Layer 8 of a small transformer language model trained on English Wikipedia (11 layers, counted from 0, width 64).
A neuron's activation on a vector x is GELU(gate . x) times (in . x), where the dot is the dot product.

Input weights of the MLP neurons that the questions are about. A number n stands for n times 0.0015.
n5 gate: 96 7 23 143 24 -4 -152 -8 88 53 -87 74 -84 -157 -97 -211 -176 -24 150 -205 -61 -140 -49 83 -110 -27 99 -4 249 -65 50 -67 -88 156 156 -4 7 -96 -72 254 -64 -18 270 76 27 -226 -140 -300 31 68 25 7 198 -34 -165 20 -24 133 -229 171 -39 88 7 51
n7 gate: 205 256 -85 201 -219 206 -43 4 91 -64 -87 42 160 300 -34 -210 -30 -54 -168 15 -121 -104 -115 4 -37 -224 7 -130 -90 38 46 77 51 -254 -49 67 -118 26 -38 111 151 -220 10 180 97 -105 -11 26 -42 -68 36 -45 11 -75 -175 40 -39 -66 -96 31 204 8 -193 175
n17 gate: 89 -122 78 -15 -249 -222 114 -104 -85 -188 -156 -93 174 157 -352 -44 -288 -112 -121 -110 217 8 -39 -115 -62 -93 -179 77 -20 109 -32 -193 -96 -205 20 -67 8 -82 -68 -177 -84 43 26 56 -119 -116 192 -139 25 -189 30 -181 -4 -32 -209 -28 157 54 117 -49 70 164 -27 128
n40 gate: 29 25 -99 118 -22 -184 -139 86 -36 125 171 63 17 -65 -137 -71 126 -135 101 190 29 -62 42 -42 7 -32 52 113 53 40 -32 -23 -247 18 -71 -99 -54 94 46 232 25 -159 -46 96 -69 247 118 47 -124 -322 20 -102 -42 205 107 84 -199 -42 -189 110 -84 -67 38 -196
n81 gate: 99 121 30 -67 68 144 131 113 -146 83 134 144 325 -124 50 209 64 42 -213 242 87 141 -160 14 32 29 -141 225 -108 165 -80 3 35 -25 210 -37 216 -14 14 -32 -18 -186 165 -14 74 -70 -29 98 78 73 31 143 -78 0 -80 3 30 -155 120 -67 33 80 -91 81
n91 gate: -4 163 128 74 130 -56 -31 101 -24 -4 -65 26 156 -110 96 -144 107 -69 86 191 -4 -91 -36 -391 31 -110 235 -240 -161 -37 -37 -225 109 -4 -158 150 -203 -181 113 -68 -65 -145 -41 -52 4 86 -36 -25 16 57 -249 -286 8 100 -55 162 -92 122 -115 211 -70 -68 168 -156
n97 gate: 123 -21 -54 -141 -156 97 -99 153 28 31 17 -6 -121 -98 31 14 82 -119 46 188 -52 78 -38 -103 91 -63 -128 3 -118 60 193 -32 241 -7 0 256 -20 95 -191 -168 -198 -183 -137 302 164 54 -101 -209 139 -17 46 -10 0 -7 30 55 -76 -34 33 -18 -60 113 -84 -44
n101 gate: 447 -53 47 -88 -155 30 138 0 -65 199 -31 -11 170 15 0 49 -136 121 232 15 31 47 23 -15 -52 154 -145 84 -240 -77 69 -75 -7 -104 126 153 -25 -74 149 -90 88 -41 52 -137 145 217 118 -23 246 -134 -134 -75 38 -23 -181 -83 -142 115 217 -23 176 64 -41 63
n104 gate: -131 144 -60 61 -69 46 -84 -80 46 13 104 108 56 -59 132 -33 -148 -188 -4 -29 -71 -47 226 45 28 -156 -24 -96 -245 34 -42 0 -68 -260 146 396 -111 -53 83 -25 -196 122 103 25 325 -52 -146 120 -149 -92 194 173 -144 -116 161 77 -117 -8 -59 -124 -115 -131 -368 44
n108 gate: -146 -135 -120 300 29 -252 -107 -169 -69 -133 -161 227 -19 -65 4 -4 -159 -80 -187 301 40 120 -20 112 -63 178 215 -15 -124 -33 65 -82 -136 16 205 131 179 31 -32 -12 -193 -4 162 104 -4 -70 52 -84 -111 166 46 -115 71 -8 124 35 -29 31 -175 -116 -194 207 31 -214
n119 gate: -69 258 -281 -67 8 308 -50 109 -215 -40 12 164 132 97 -123 8 -48 55 155 28 207 -198 119 44 168 -138 -121 147 -213 277 -146 -67 -66 -105 -64 -75 137 55 -68 79 -81 -20 -114 -88 128 -342 -169 46 103 -12 -54 44 75 56 47 11 -296 23 -103 -107 41 30 66 -43
n120 gate: 52 -220 0 -50 42 -167 -38 -59 -77 -22 15 221 237 44 83 124 -14 83 19 87 85 -68 126 54 -96 251 -89 242 -18 -63 -15 99 4 -118 -114 147 -14 75 -154 -69 -92 -25 -57 186 49 42 11 -67 344 -129 -28 -346 -137 7 -127 38 -30 46 76 203 120 -81 -71 25
n134 gate: 20 38 -195 -49 -187 -68 51 29 113 -49 102 374 66 -44 91 -155 29 -44 -177 153 -152 -190 -192 -299 -76 132 -43 -242 10 44 -25 -77 258 0 331 18 -388 -199 5 -10 49 -293 107 194 220 183 73 17 -288 -93 -42 259 -29 101 202 290 76 133 78 45 110 -15 33 188
n142 gate: -20 96 -33 -237 -164 0 15 109 -4 -20 8 26 -101 -134 -48 116 -243 -4 -155 72 16 -103 40 -112 -110 41 -223 -58 233 278 -8 -120 233 -118 133 158 -96 -51 -234 103 -145 118 41 -88 -66 31 -250 -119 -218 4 -176 87 -32 -124 -70 141 125 129 252 21 0 42 254 152
n148 gate: -188 -204 -240 -33 277 43 151 215 -12 151 -218 -15 -12 20 -86 59 -110 -68 -225 98 100 49 66 -130 93 -92 4 171 -47 205 -8 107 279 -260 72 -44 -151 -139 -151 -106 71 -104 113 -99 -85 31 -20 73 -174 -12 -143 63 -8 79 123 -87 115 8 180 -61 260 4 19 -196
n168 gate: 40 -70 41 -123 190 110 59 -80 27 4 107 0 -254 112 -84 13 369 -173 95 -96 94 -23 110 -313 225 81 30 -64 -239 -36 157 -344 34 -9 102 207 -312 13 178 346 209 -134 28 -22 -27 -90 -13 -66 55 165 156 -127 -88 -75 163 82 -97 173 118 18 182 84 -9 4
n173 gate: 33 -69 199 45 -13 200 -67 -273 207 -177 78 156 175 -54 90 45 199 67 229 142 66 72 195 73 -44 -12 76 -20 53 -25 -8 15 -95 29 -8 153 12 241 272 -114 -70 -56 34 -62 -118 95 115 111 248 -190 -39 -195 251 -65 -24 -68 -64 -112 8 -317 -84 186 -231 -167
n184 gate: -117 118 -28 -64 -145 162 -4 -214 4 -132 -108 -4 -30 180 -15 185 19 -112 176 134 66 127 305 11 -117 -23 -11 108 -127 -141 101 0 -272 -58 -97 220 -128 -117 135 -313 -31 11 78 166 171 153 8 165 111 -62 48 -69 -8 8 138 -17 193 79 125 4 -28 -28 -67 228
n5 in: 126 -232 -11 49 22 85 -61 221 57 71 39 112 -48 -29 35 -99 -25 289 -216 -14 122 -157 112 -63 0 -79 76 82 -39 72 21 169 -24 136 142 -103 61 -55 -11 32 4 -149 270 160 131 38 -82 -235 84 246 -17 32 25 74 28 19 148 -52 -125 -88 211 0 -3 62
n7 in: 190 233 -121 -26 -195 12 -113 -74 279 41 -20 8 173 -49 44 -97 161 -96 -182 72 33 42 197 194 -12 41 -103 -223 -77 120 -41 171 161 197 29 -57 -39 44 277 133 122 32 26 20 75 -63 151 39 146 -106 112 20 -137 -206 -213 -25 313 -155 -139 -63 -21 -300 -47 118
n17 in: 0 176 0 87 91 -34 -4 -68 -50 -49 49 11 176 84 -94 90 64 -27 -58 -235 -4 -237 34 -124 210 -69 158 91 -38 77 -69 123 -58 -477 -121 -18 -22 4 -205 -52 -72 18 69 42 -23 66 -148 -198 43 -23 108 -67 22 -173 114 83 -141 225 -61 23 -237 -183 -62 -172
n40 in: 143 102 -39 6 -100 -58 -49 180 10 41 162 -54 30 -379 89 -7 -99 19 -91 -85 -184 -74 -54 123 -91 76 3 -76 213 52 125 -6 -37 -83 214 19 -255 37 55 68 238 3 -13 14 35 70 217 -102 46 -3 -3 54 -27 226 20 -48 11 17 -95 -141 -251 -80 -23 -23
n81 in: -179 0 13 15 244 -61 -243 223 -79 62 198 -53 -68 -174 106 -70 -199 -126 288 69 -46 25 231 -53 -104 87 24 174 -304 -154 -116 -77 91 -29 62 57 117 -36 173 -28 -144 -76 -98 -201 106 20 4 25 -248 -157 74 73 -69 -180 123 -40 -26 372 -70 38 -17 208 -64 -40
n91 in: 112 34 -4 53 196 23 146 -246 -155 -188 0 -60 19 8 -193 0 148 -48 186 -125 247 67 -76 -95 -194 174 -235 -15 0 -109 77 64 -103 -124 46 86 -105 -120 257 -57 12 71 -112 50 -12 70 -199 97 8 15 204 117 -117 27 122 44 40 220 -80 208 -149 -250 111 37
n97 in: -35 -78 60 -227 -14 54 -300 17 0 127 -171 -63 123 -31 -27 95 98 -15 24 98 -62 -151 -162 -92 -3 66 77 46 -79 14 -131 -10 73 -24 51 29 10 30 -229 -213 -3 -170 -22 205 28 99 -45 -236 284 17 36 -30 -145 27 -132 162 -131 -40 26 11 -77 119 -40 -3
n101 in: -39 -87 -268 180 104 282 -51 -150 -101 115 -350 -71 108 -46 -236 -126 80 -24 51 -19 282 -79 38 -103 93 -124 63 85 -168 -39 232 18 -78 58 85 -54 51 217 227 -189 50 -34 -105 103 -236 81 104 -64 -122 -177 33 -4 106 19 100 0 36 7 -40 47 -20 -89 -19 -56
n104 in: 159 -35 -130 64 18 170 33 48 -70 175 -258 -36 17 75 95 104 263 75 22 -341 207 -296 250 91 -81 97 -247 -105 -113 -120 40 24 51 -92 298 118 -257 -13 -319 13 96 43 88 -4 -144 89 31 133 121 70 162 -138 -138 69 220 50 -154 153 12 -112 81 -133 -152 119
n108 in: -193 -67 -61 264 -12 -147 -27 48 -185 56 -84 207 12 -48 -67 -67 -114 11 -166 -24 -8 78 -134 59 -23 108 190 164 4 -4 177 71 -38 245 -80 15 -61 23 -84 -79 -144 -4 339 8 225 235 191 -201 159 12 239 79 -130 -67 69 -59 108 35 117 0 -216 13 124 -174
n119 in: 63 50 76 -61 -4 15 -44 -47 -145 -55 -51 -47 102 137 246 66 -4 0 35 54 4 -12 196 223 -200 -51 95 -7 47 35 -118 -51 -198 349 8 62 -44 212 97 196 -432 -53 -28 0 168 135 -113 68 115 -109 7 -57 -61 -127 -162 17 -85 -23 99 -164 -4 -49 87 316
n120 in: 165 14 157 56 4 -187 125 -207 204 196 43 96 -3 -39 46 261 35 128 -32 -105 -75 -160 -60 -18 -21 -25 -41 -123 103 144 161 -60 -51 104 -53 -116 -30 187 78 -28 39 -35 127 78 142 116 -107 -34 47 -157 47 -14 140 -194 52 -9 177 -207 101 -29 4 220 14 237
n134 in: -277 -14 -39 119 -120 -124 -50 -92 -160 58 -77 227 88 -29 -19 -43 -209 -82 -131 241 -73 168 180 -147 103 -252 -33 -129 38 -394 198 27 -176 218 111 367 -255 37 10 -5 -19 93 -158 -29 -202 -79 86 264 15 -24 -68 166 303 171 195 -25 -60 5 -77 148 -64 161 251 -265
n142 in: -92 19 -182 45 -130 -86 -68 0 46 72 -11 -39 7 -46 -187 60 -93 120 84 -104 11 39 127 -109 -162 149 -151 -76 189 130 30 60 0 -175 64 21 -140 59 -185 265 34 -143 28 -125 35 248 -306 -227 -93 -167 -25 -45 30 -71 -44 126 133 265 204 -109 120 44 121 59
n148 in: 58 -39 -222 239 69 -48 -63 252 -436 -75 88 -4 196 76 -61 9 109 -64 -152 -13 -102 -27 -122 92 30 27 39 148 -431 197 9 107 89 -36 -84 -33 80 -185 -225 35 137 -116 52 -40 104 -132 71 -4 -257 89 -218 -4 -213 -302 -47 -162 96 -21 -46 -136 212 -167 -128 -9
n168 in: -319 -50 16 248 217 -25 112 -332 -154 158 -71 -123 -103 -36 121 -339 201 101 -181 -100 -164 -21 70 -86 421 -31 238 -68 152 15 159 -85 196 15 -31 57 126 -89 81 55 76 64 -238 147 57 -339 239 40 10 194 338 221 -95 61 84 -9 90 -203 10 -266 0 358 -25 0
n173 in: 49 212 -137 -27 162 -81 -204 271 -264 -100 111 -110 172 -4 -22 -103 109 7 131 200 -93 -106 -95 -88 -133 -11 -76 57 -236 49 0 124 7 -93 155 -117 42 65 41 4 141 -79 101 232 53 -4 44 -106 -208 59 91 -120 51 -147 114 171 -138 133 24 148 -53 105 -97 -25
n184 in: -8 -25 -103 -92 -126 -116 99 -138 46 -146 113 -132 24 109 -223 -4 -136 -41 -38 177 -76 197 -148 207 8 8 114 152 121 -8 -80 -163 -157 67 29 82 115 -252 250 37 -117 8 -111 -12 4 4 196 62 -30 34 -52 111 197 -405 -113 139 199 183 59 -107 -115 70 380 57

Each question shows a token from some text and the vector x that enters the MLP there. A number n stands for n times 0.0091.

"ris": -21 -26 102 91 75 -20 -45 -20 82 -48 5 -146 -96 15 82 120 -21 142 -6 0 3 1 -74 58 64 140 -26 151 -59 7 -97 134 -51 35 -45 45 89 61 -11 114 -31 -40 94 4 66 42 -65 -385 2 110 -54 77 93 -5 95 137 -24 41 32 68 -59 59 -71 6
Which three neurons fire most, strongest first? n5, n108, n97

"e": 100 12 -29 104 -38 101 -146 45 54 20 -11 -13 10 -46 14 -155 -47 139 1 -160 13 -53 29 -35 -32 -74 -32 146 132 53 30 169 -114 48 113 -91 86 3 -55 68 109 71 -35 -69 34 -31 -110 -402 -104 69 85 82 60 74 -115 57 -87 -17 -84 -51 38 -72 -38 -11
The neuron with the highest activation: n5

"23": 166 1 123 20 -20 -39 -13 22 -8 -87 53 -160 28 71 56 -39 -121 122 97 132 -49 138 43 -47 -189 -7 6 18 22 -18 92 179 -25 79 127 52 57 4 9 -32 -3 30 -145 119 6 82 73 -305 46 -161 -66 2 -7 3 -75 155 -20 -78 21 13 9 55 -97 21
The neuron with the highest activation: n97

".": 71 12 -63 128 -18 7 41 -2 38 25 31 -116 -38 -23 -23 36 59 207 84 19 79 15 -65 52 -54 18 11 9 -1 -42 -31 84 -40 48 -45 -84 7 18 54 70 -35 12 -388 -76 124 62 19 -53 52 -88 -59 -12 7 -98 30 160 -31 -5 55 -139 -22 47 -18 6
Which two neurons fire most, strongest first? n119, n101

",": 62 18 -17 81 -28 50 -12 59 66 -8 16 -318 -31 -11 33 -82 -52 140 14 45 -20 -129 -21 258 23 20 -67 13 -61 29 1 125 -38 -5 -13 -56 34 12 -93 31 -39 15 -145 -26 109 -3 12 51 35 37 32 -33 10 -12 52 161 -74 -12 31 -21 8 5 -90 -90
The most active neuron and its activation: n119, at about 0.85

" a": 63 25 -28 110 -31 94 133 76 14 34 -72 -387 22 -14 84 -53 41 112 86 105 -65 -15 69 -17 15 55 -17 75 -3 63 72 86 -43 8 -52 -48 36 123 -29 34 11 90 -48 -80 -34 42 117 13 -59 3 -71 10 -15 43 -51 109 -53 11 -29 -84 -12 -29 8 -51
Which two neurons fire most, strongest first? n101, n40

"-": 59 40 42 87 -34 134 -59 73 42 69 -11 -91 22 30 53 101 -123 244 -37 73 -119 41 134 55 47 -3 -122 55 -14 -68 163 -19 -33 13 -24 5 63 140 -47 8 12 114 -327 -66 144 -20 -21 33 -76 98 -42 -58 -3 -40 33 180 -14 -20 98 -11 26 -15 -18 -80
The neuron with the highest activation: n119

" of": -108 -77 96 136 -19 -111 117 -44 111 -9 20 -257 30 28 -67 -53 -27 171 74 29 56 27 2 -57 84 -16 -3 35 9 -14 103 58 -7 -17 20 -50 19 83 25 49 -111 -10 -211 98 -68 -19 53 6 66 -74 60 -98 -52 -24 150 191 78 9 8 -55 -35 -33 9 -159
The most active neuron and its activation: n17, at about 1.1

" Co": 39 9 -59 108 23 110 -165 13 63 63 -121 -41 89 26 122 -48 -53 79 -55 65 -41 69 -18 27 -26 5 -7 -4 9 41 15 3 14 52 20 -48 266 70 -43 7 20 -50 34 -156 46 18 15 -385 7 -4 17 -48 90 -9 81 155 -13 -100 -74 11 -136 -88 64 -106
The neuron with the highest activation: n108

" &": 12 -37 -50 12 -26 143 -118 68 38 -53 -18 -232 -36 -23 -15 38 -76 98 -114 -123 -27 -33 220 116 111 -98 -38 19 -10 -27 -14 109 -12 -7 126 -38 -16 36 -50 -35 -73 -83 -185 29 107 -76 -71 -71 156 22 33 -41 -43 -12 99 154 -60 -23 -219 -62 -59 -37 51 -159
Which three neurons fire most, strongest first? n104, n97, n119

" into": -35 30 28 88 -9 73 -12 -16 41 27 17 -360 -106 71 -55 -142 -21 132 4 45 -32 -23 0 -4 -34 -49 12 -20 -17 27 32 -15 5 29 -30 -142 10 110 -33 -18 16 75 -234 76 -68 54 49 52 -46 -22 73 -19 1 73 47 78 -7 4 36 -9 19 95 -13 12
The neuron with the highest activation: n148

" and": 28 -72 52 35 -40 48 39 -82 20 -16 32 -395 55 47 -27 -31 9 56 18 -73 -9 -61 -32 93 -41 -99 55 58 14 23 0 -21 -19 85 1 -10 -7 5 -44 -27 5 38 -138 6 -6 20 27 146 118 91 65 38 -27 -24 13 92 -48 -81 56 -34 -54 37 28 -44
The neuron with the highest activation: n81

"\n": -41 -14 11 123 26 37 -199 21 -11 64 -64 97 81 19 53 -1 -8 223 8 55 3 -61 24 -74 -29 49 -44 169 -140 78 -36 54 -74 97 -89 -75 188 44 -66 -26 115 68 -264 -120 7 80 31 -36 128 117 -76 -95 -1 96 -109 191 -114 15 37 64 -28 25 91 -85
The neuron with the highest activation: n101

" Their": 25 -109 -12 17 54 59 102 20 35 19 21 -374 47 -29 57 97 134 210 -37 84 31 26 60 -8 29 -111 18 -21 -6 -5 101 66 8 -5 -12 11 26 52 2 52 -32 52 80 60 109 -25 78 -34 -14 -88 -74 8 32 -30 -48 147 -2 -22 51 -9 -82 52 105 -111
Which three neurons fire most, strongest first? n173, n101, n97

" 200": 129 53 72 25 -70 89 -71 92 -38 -98 -150 -205 148 12 50 -46 52 89 124 47 50 45 -44 0 22 -44 -98 84 -39 -64 12 70 -33 -35 32 -54 116 -10 -7 52 -32 -45 -135 37 127 163 27 -219 -80 124 -18 -48 -121 -149 -86 170 -89 172 -83 17 54 60 48 -146
Which two neurons fire most, strongest first? n97, n101

" Hotel": 130 66 -27 40 -45 98 -13 30 55 18 -38 -108 -1 95 1 84 22 135 -19 39 -33 -32 -21 55 25 -58 -128 27 -5 96 -50 106 -14 -30 99 -123 89 -58 5 61 29 -25 -6 5 -35 98 -16 -430 -65 24 -20 -114 51 -117 21 129 155 74 42 -73 53 20 -39 -81
Which three neurons fire most, strongest first? n142, n5, n17

")": 144 -56 63 37 25 21 30 -12 94 6 44 -240 8 23 36 43 47 168 94 19 43 37 -3 66 -82 108 -39 102 -34 12 -33 145 -41 76 -85 -43 9 59 -7 135 40 35 -174 -34 249 15 126 -295 -19 -37 14 -43 -54 78 -5 107 55 -76 7 -82 -14 -22 -16 31
The most active neuron and its activation: n120, at about 1.2

" its": -34 -95 -24 102 13 106 44 92 14 46 79 -403 17 -45 70 -51 80 127 49 52 -1 43 46 -21 1 -56 -48 13 -27 15 111 46 2 13 -2 11 16 38 29 97 -13 51 16 12 32 28 5 -73 -15 -19 -73 0 29 -23 -32 139 48 -22 32 7 -51 45 6 -57
The neuron with the highest activation: n168

" to": -23 22 12 75 0 80 -13 -33 46 15 2 -307 -75 34 -50 -72 16 144 45 20 -108 -66 5 -39 -14 -15 -3 18 34 67 96 66 -49 -3 -22 -73 -3 103 -11 37 64 23 -259 91 -8 42 14 -30 -30 40 37 69 -16 69 113 177 -12 -8 101 59 1 16 -10 -54
The neuron with the highest activation: n168

"=": -93 -49 -49 47 -8 31 63 -7 60 -67 31 66 58 -23 84 -63 43 386 46 0 -116 25 12 -72 -28 -22 -139 22 -121 51 -105 172 -178 64 -165 -156 10 -49 2 6 -40 -30 -227 -2 69 63 77 -23 -8 -81 18 -32 -3 126 196 202 22 -118 52 71 -24 -56 41 55
The neuron with the highest activation: n120

" 84": 128 -5 121 33 64 57 5 54 -43 -54 -152 -176 52 40 29 -118 31 89 228 46 -15 70 -32 54 -46 104 -31 5 -12 -1 60 42 -106 -16 -73 90 154 25 54 1 -34 -33 -135 41 11 116 -7 -211 -13 -13 -9 -82 -29 5 24 204 -166 222 -116 -3 -58 123 56 -96
The neuron with the highest activation: n91

" 74": 112 -27 110 113 57 108 52 -2 -41 -20 -85 -172 -30 11 24 -171 -16 105 183 2 -70 36 -42 20 -81 119 -32 27 -34 -43 14 82 -126 -69 -120 53 98 43 61 12 -49 -6 -150 -10 66 116 -76 -219 -11 -39 56 -94 24 19 -23 203 -59 191 -58 -2 -129 140 -24 -72
The neuron with the highest activation: n91

"ly": -31 -34 66 115 -32 43 -65 -114 79 32 -12 -371 -71 19 36 -10 -41 111 14 21 -53 107 -57 76 -71 110 -27 127 -29 28 -44 62 -59 29 -6 -47 78 -29 61 120 84 62 35 -19 129 64 140 -95 -48 13 29 -41 -89 -89 19 78 -55 -59 12 99 -63 0 41 12
The most active neuron and its activation: n104, at about 0.22

" round": 66 29 67 110 -147 -4 -11 -4 25 -18 62 -237 -68 121 58 32 -162 265 137 64 -36 -3 15 62 -133 53 -78 58 -25 47 -10 -5 5 119 37 -31 89 -42 88 -59 43 105 71 -48 136 167 48 -218 12 10 49 -62 11 45 56 141 178 -1 56 -25 -63 6 -4 19
The most active neuron and its activation: n184, at about 3.2

"itation": 54 186 127 68 -147 13 36 44 52 110 62 -165 -61 -30 -5 115 -15 353 17 22 56 27 110 21 -67 1 -49 -16 -47 32 7 175 -65 157 108 -47 49 9 90 10 134 28 47 -133 36 -14 -8 -235 -83 -145 38 -36 25 33 13 182 152 21 -1 80 50 68 51 25
Which two neurons fire most, strongest first? n142, n5

" the": 116 71 -9 64 -31 25 30 100 9 56 54 -375 23 -26 88 -13 -29 110 -18 129 -54 -25 93 -81 -61 -43 -76 5 -87 3 90 92 -38 1 12 -58 0 53 -13 69 -12 14 -141 17 47 -35 -13 12 15 -119 -43 50 30 -12 -47 135 5 24 -41 -41 -17 97 35 -1
The neuron with the highest activation: n7

" N": 29 -71 -75 69 39 -50 -80 53 81 -35 55 -108 75 -74 10 -158 -201 5 51 66 -94 40 18 -60 -73 -104 -32 -101 146 4 11 85 -4 76 112 -16 89 214 79 12 15 4 -48 100 105 142 -53 -324 47 -100 42 -41 -8 0 27 141 -63 -63 -161 -29 -51 100 29 -131
Which three neurons fire most, strongest first? n40, n5, n97

"20": 70 13 106 3 26 18 -23 34 -53 -115 47 -49 74 60 49 -56 -44 126 96 132 117 108 19 -64 -22 -43 -52 87 39 -103 73 205 -13 47 81 25 150 -50 -34 -82 -55 9 -255 48 79 83 -1 -254 83 -40 -44 -12 28 -27 -54 194 -2 40 -36 57 84 -28 -118 -65
The neuron with the highest activation: n97

" Australian": 128 87 53 68 -59 119 -38 166 65 -17 101 -274 12 -101 51 28 -155 205 69 41 -67 16 9 -66 -44 -2 -17 73 9 26 -2 78 -12 23 51 -102 -31 70 23 48 -62 -74 104 36 -78 59 -8 -249 17 -76 -66 -31 -8 -57 -116 134 -24 68 44 -18 20 0 6 -56
Which three neurons fire most, strongest first? n142, n5, n97

" In": -73 -39 -26 77 -15 40 -20 -98 47 58 -118 -318 -5 84 -32 -18 -44 127 -56 122 -3 96 -83 -82 -18 -32 36 -39 -41 40 -30 55 -12 -11 -27 -21 40 35 59 23 8 85 -273 20 54 -23 72 -15 -111 -66 43 -25 -16 12 67 106 -140 -78 59 25 -12 28 -4 -20
The neuron with the highest activation: n104

" 80": 150 -8 103 51 91 102 -10 43 -3 -71 -159 -138 147 31 42 -122 5 125 151 58 -1 77 -11 33 -86 88 -46 80 10 -7 38 69 -92 -51 -34 10 195 -25 68 30 4 -36 -173 38 45 151 -23 -201 -22 83 8 -75 -20 -42 14 182 -68 246 -79 39 -34 101 51 -193
The neuron with the highest activation: n91

"1": 105 96 37 19 -105 45 37 18 3 -142 -31 -149 22 148 54 -96 9 187 161 64 40 68 34 14 82 17 -99 81 204 75 118 111 -138 17 -30 25 119 -21 36 27 -59 -26 -152 -23 133 48 -15 -278 -3 40 -48 2 -57 -27 -64 144 -33 110 -63 131 -122 -11 -82 -91
The neuron with the highest activation: n119

" player": 146 85 65 123 62 94 -39 27 60 -21 141 -245 -56 9 -47 40 24 135 81 82 -66 -100 -101 71 -110 83 -47 130 -22 -4 -50 45 17 89 -19 -146 100 2 -5 13 18 -18 -22 -51 -70 82 30 -251 110 8 30 28 -256 -29 165 68 62 -36 97 -68 -33 97 -16 -55
The neuron with the highest activation: n81

" up": -26 -36 -11 78 77 73 -70 -85 64 -9 10 -369 -30 54 -23 23 -128 100 -27 -20 -40 -40 -124 29 -158 -17 -56 6 155 152 -11 -19 -23 66 -216 -78 67 78 72 -58 -19 61 17 28 25 64 -49 -67 -4 55 0 -15 52 130 129 83 -12 13 -22 52 -50 81 -38 14
The neuron with the highest activation: n148

"\n\n": -56 -72 12 58 -47 144 -56 -41 65 -2 -159 30 118 83 80 102 119 257 0 52 -102 -5 -39 -50 -77 36 4 9 -123 2 -65 -5 -38 55 -43 -140 38 31 9 101 56 50 -306 51 -26 109 8 -17 -6 -129 -43 -157 -83 118 19 183 -93 -82 62 -122 -101 130 60 -72
Which three neurons fire most, strongest first? n119, n173, n120

"na": 55 48 28 57 -82 6 -60 14 93 17 30 -69 48 3 -23 63 -27 10 -58 -15 -16 135 -88 43 -8 -96 -113 -102 69 57 121 144 -25 -81 8 -52 181 -37 -64 2 70 46 -19 157 75 -61 -50 -414 115 78 -42 -14 38 -196 10 102 68 18 -29 40 -88 95 -31 -106
Which three neurons fire most, strongest first? n97, n5, n17

" in": -78 21 -9 99 22 23 -43 48 28 26 -17 -346 2 99 16 -96 -25 58 -13 61 0 -39 -58 -34 33 9 -34 0 -46 -5 -5 47 -21 -11 8 -25 63 62 -40 -15 -28 49 -287 19 28 -3 -27 -47 -69 15 49 -52 46 28 65 98 -30 -3 79 -27 29 -13 -33 -38
The neuron with the highest activation: n97

" primarily": 44 -32 70 56 61 83 -84 -12 107 -10 -53 -382 24 107 46 -21 11 158 55 -18 0 88 60 100 -22 41 25 59 20 -9 -35 48 -49 11 -94 -59 54 -14 -27 54 2 8 100 3 65 49 48 21 -112 171 -34 16 -110 -4 72 100 -35 -44 87 -32 -16 -61 37 -92
Which two neurons fire most, strongest first? n120, n40

"\"": -56 23 -20 14 -25 -39 1 78 -38 88 -9 -194 51 -24 139 133 12 25 125 21 18 -29 -28 -64 -114 -5 -78 77 -181 -78 -154 219 -7 72 -138 2 -31 33 -32 31 47 13 -71 -67 122 39 24 -303 47 -66 -31 -88 -64 -56 139 142 138 5 -121 -68 6 20 -54 -95
The most active neuron and its activation: n97, at about 1.9

" Field": 58 92 76 51 5 55 -129 95 -42 -53 -178 -147 -28 119 -18 -98 -79 244 86 89 -41 3 105 175 -98 -109 -13 84 15 112 -69 49 15 51 -2 -69 112 6 -83 -6 -142 -28 99 -84 -136 -33 -47 -257 -86 45 49 -67 95 60 -11 176 20 41 0 -94 59 -17 88 12
The neuron with the highest activation: n5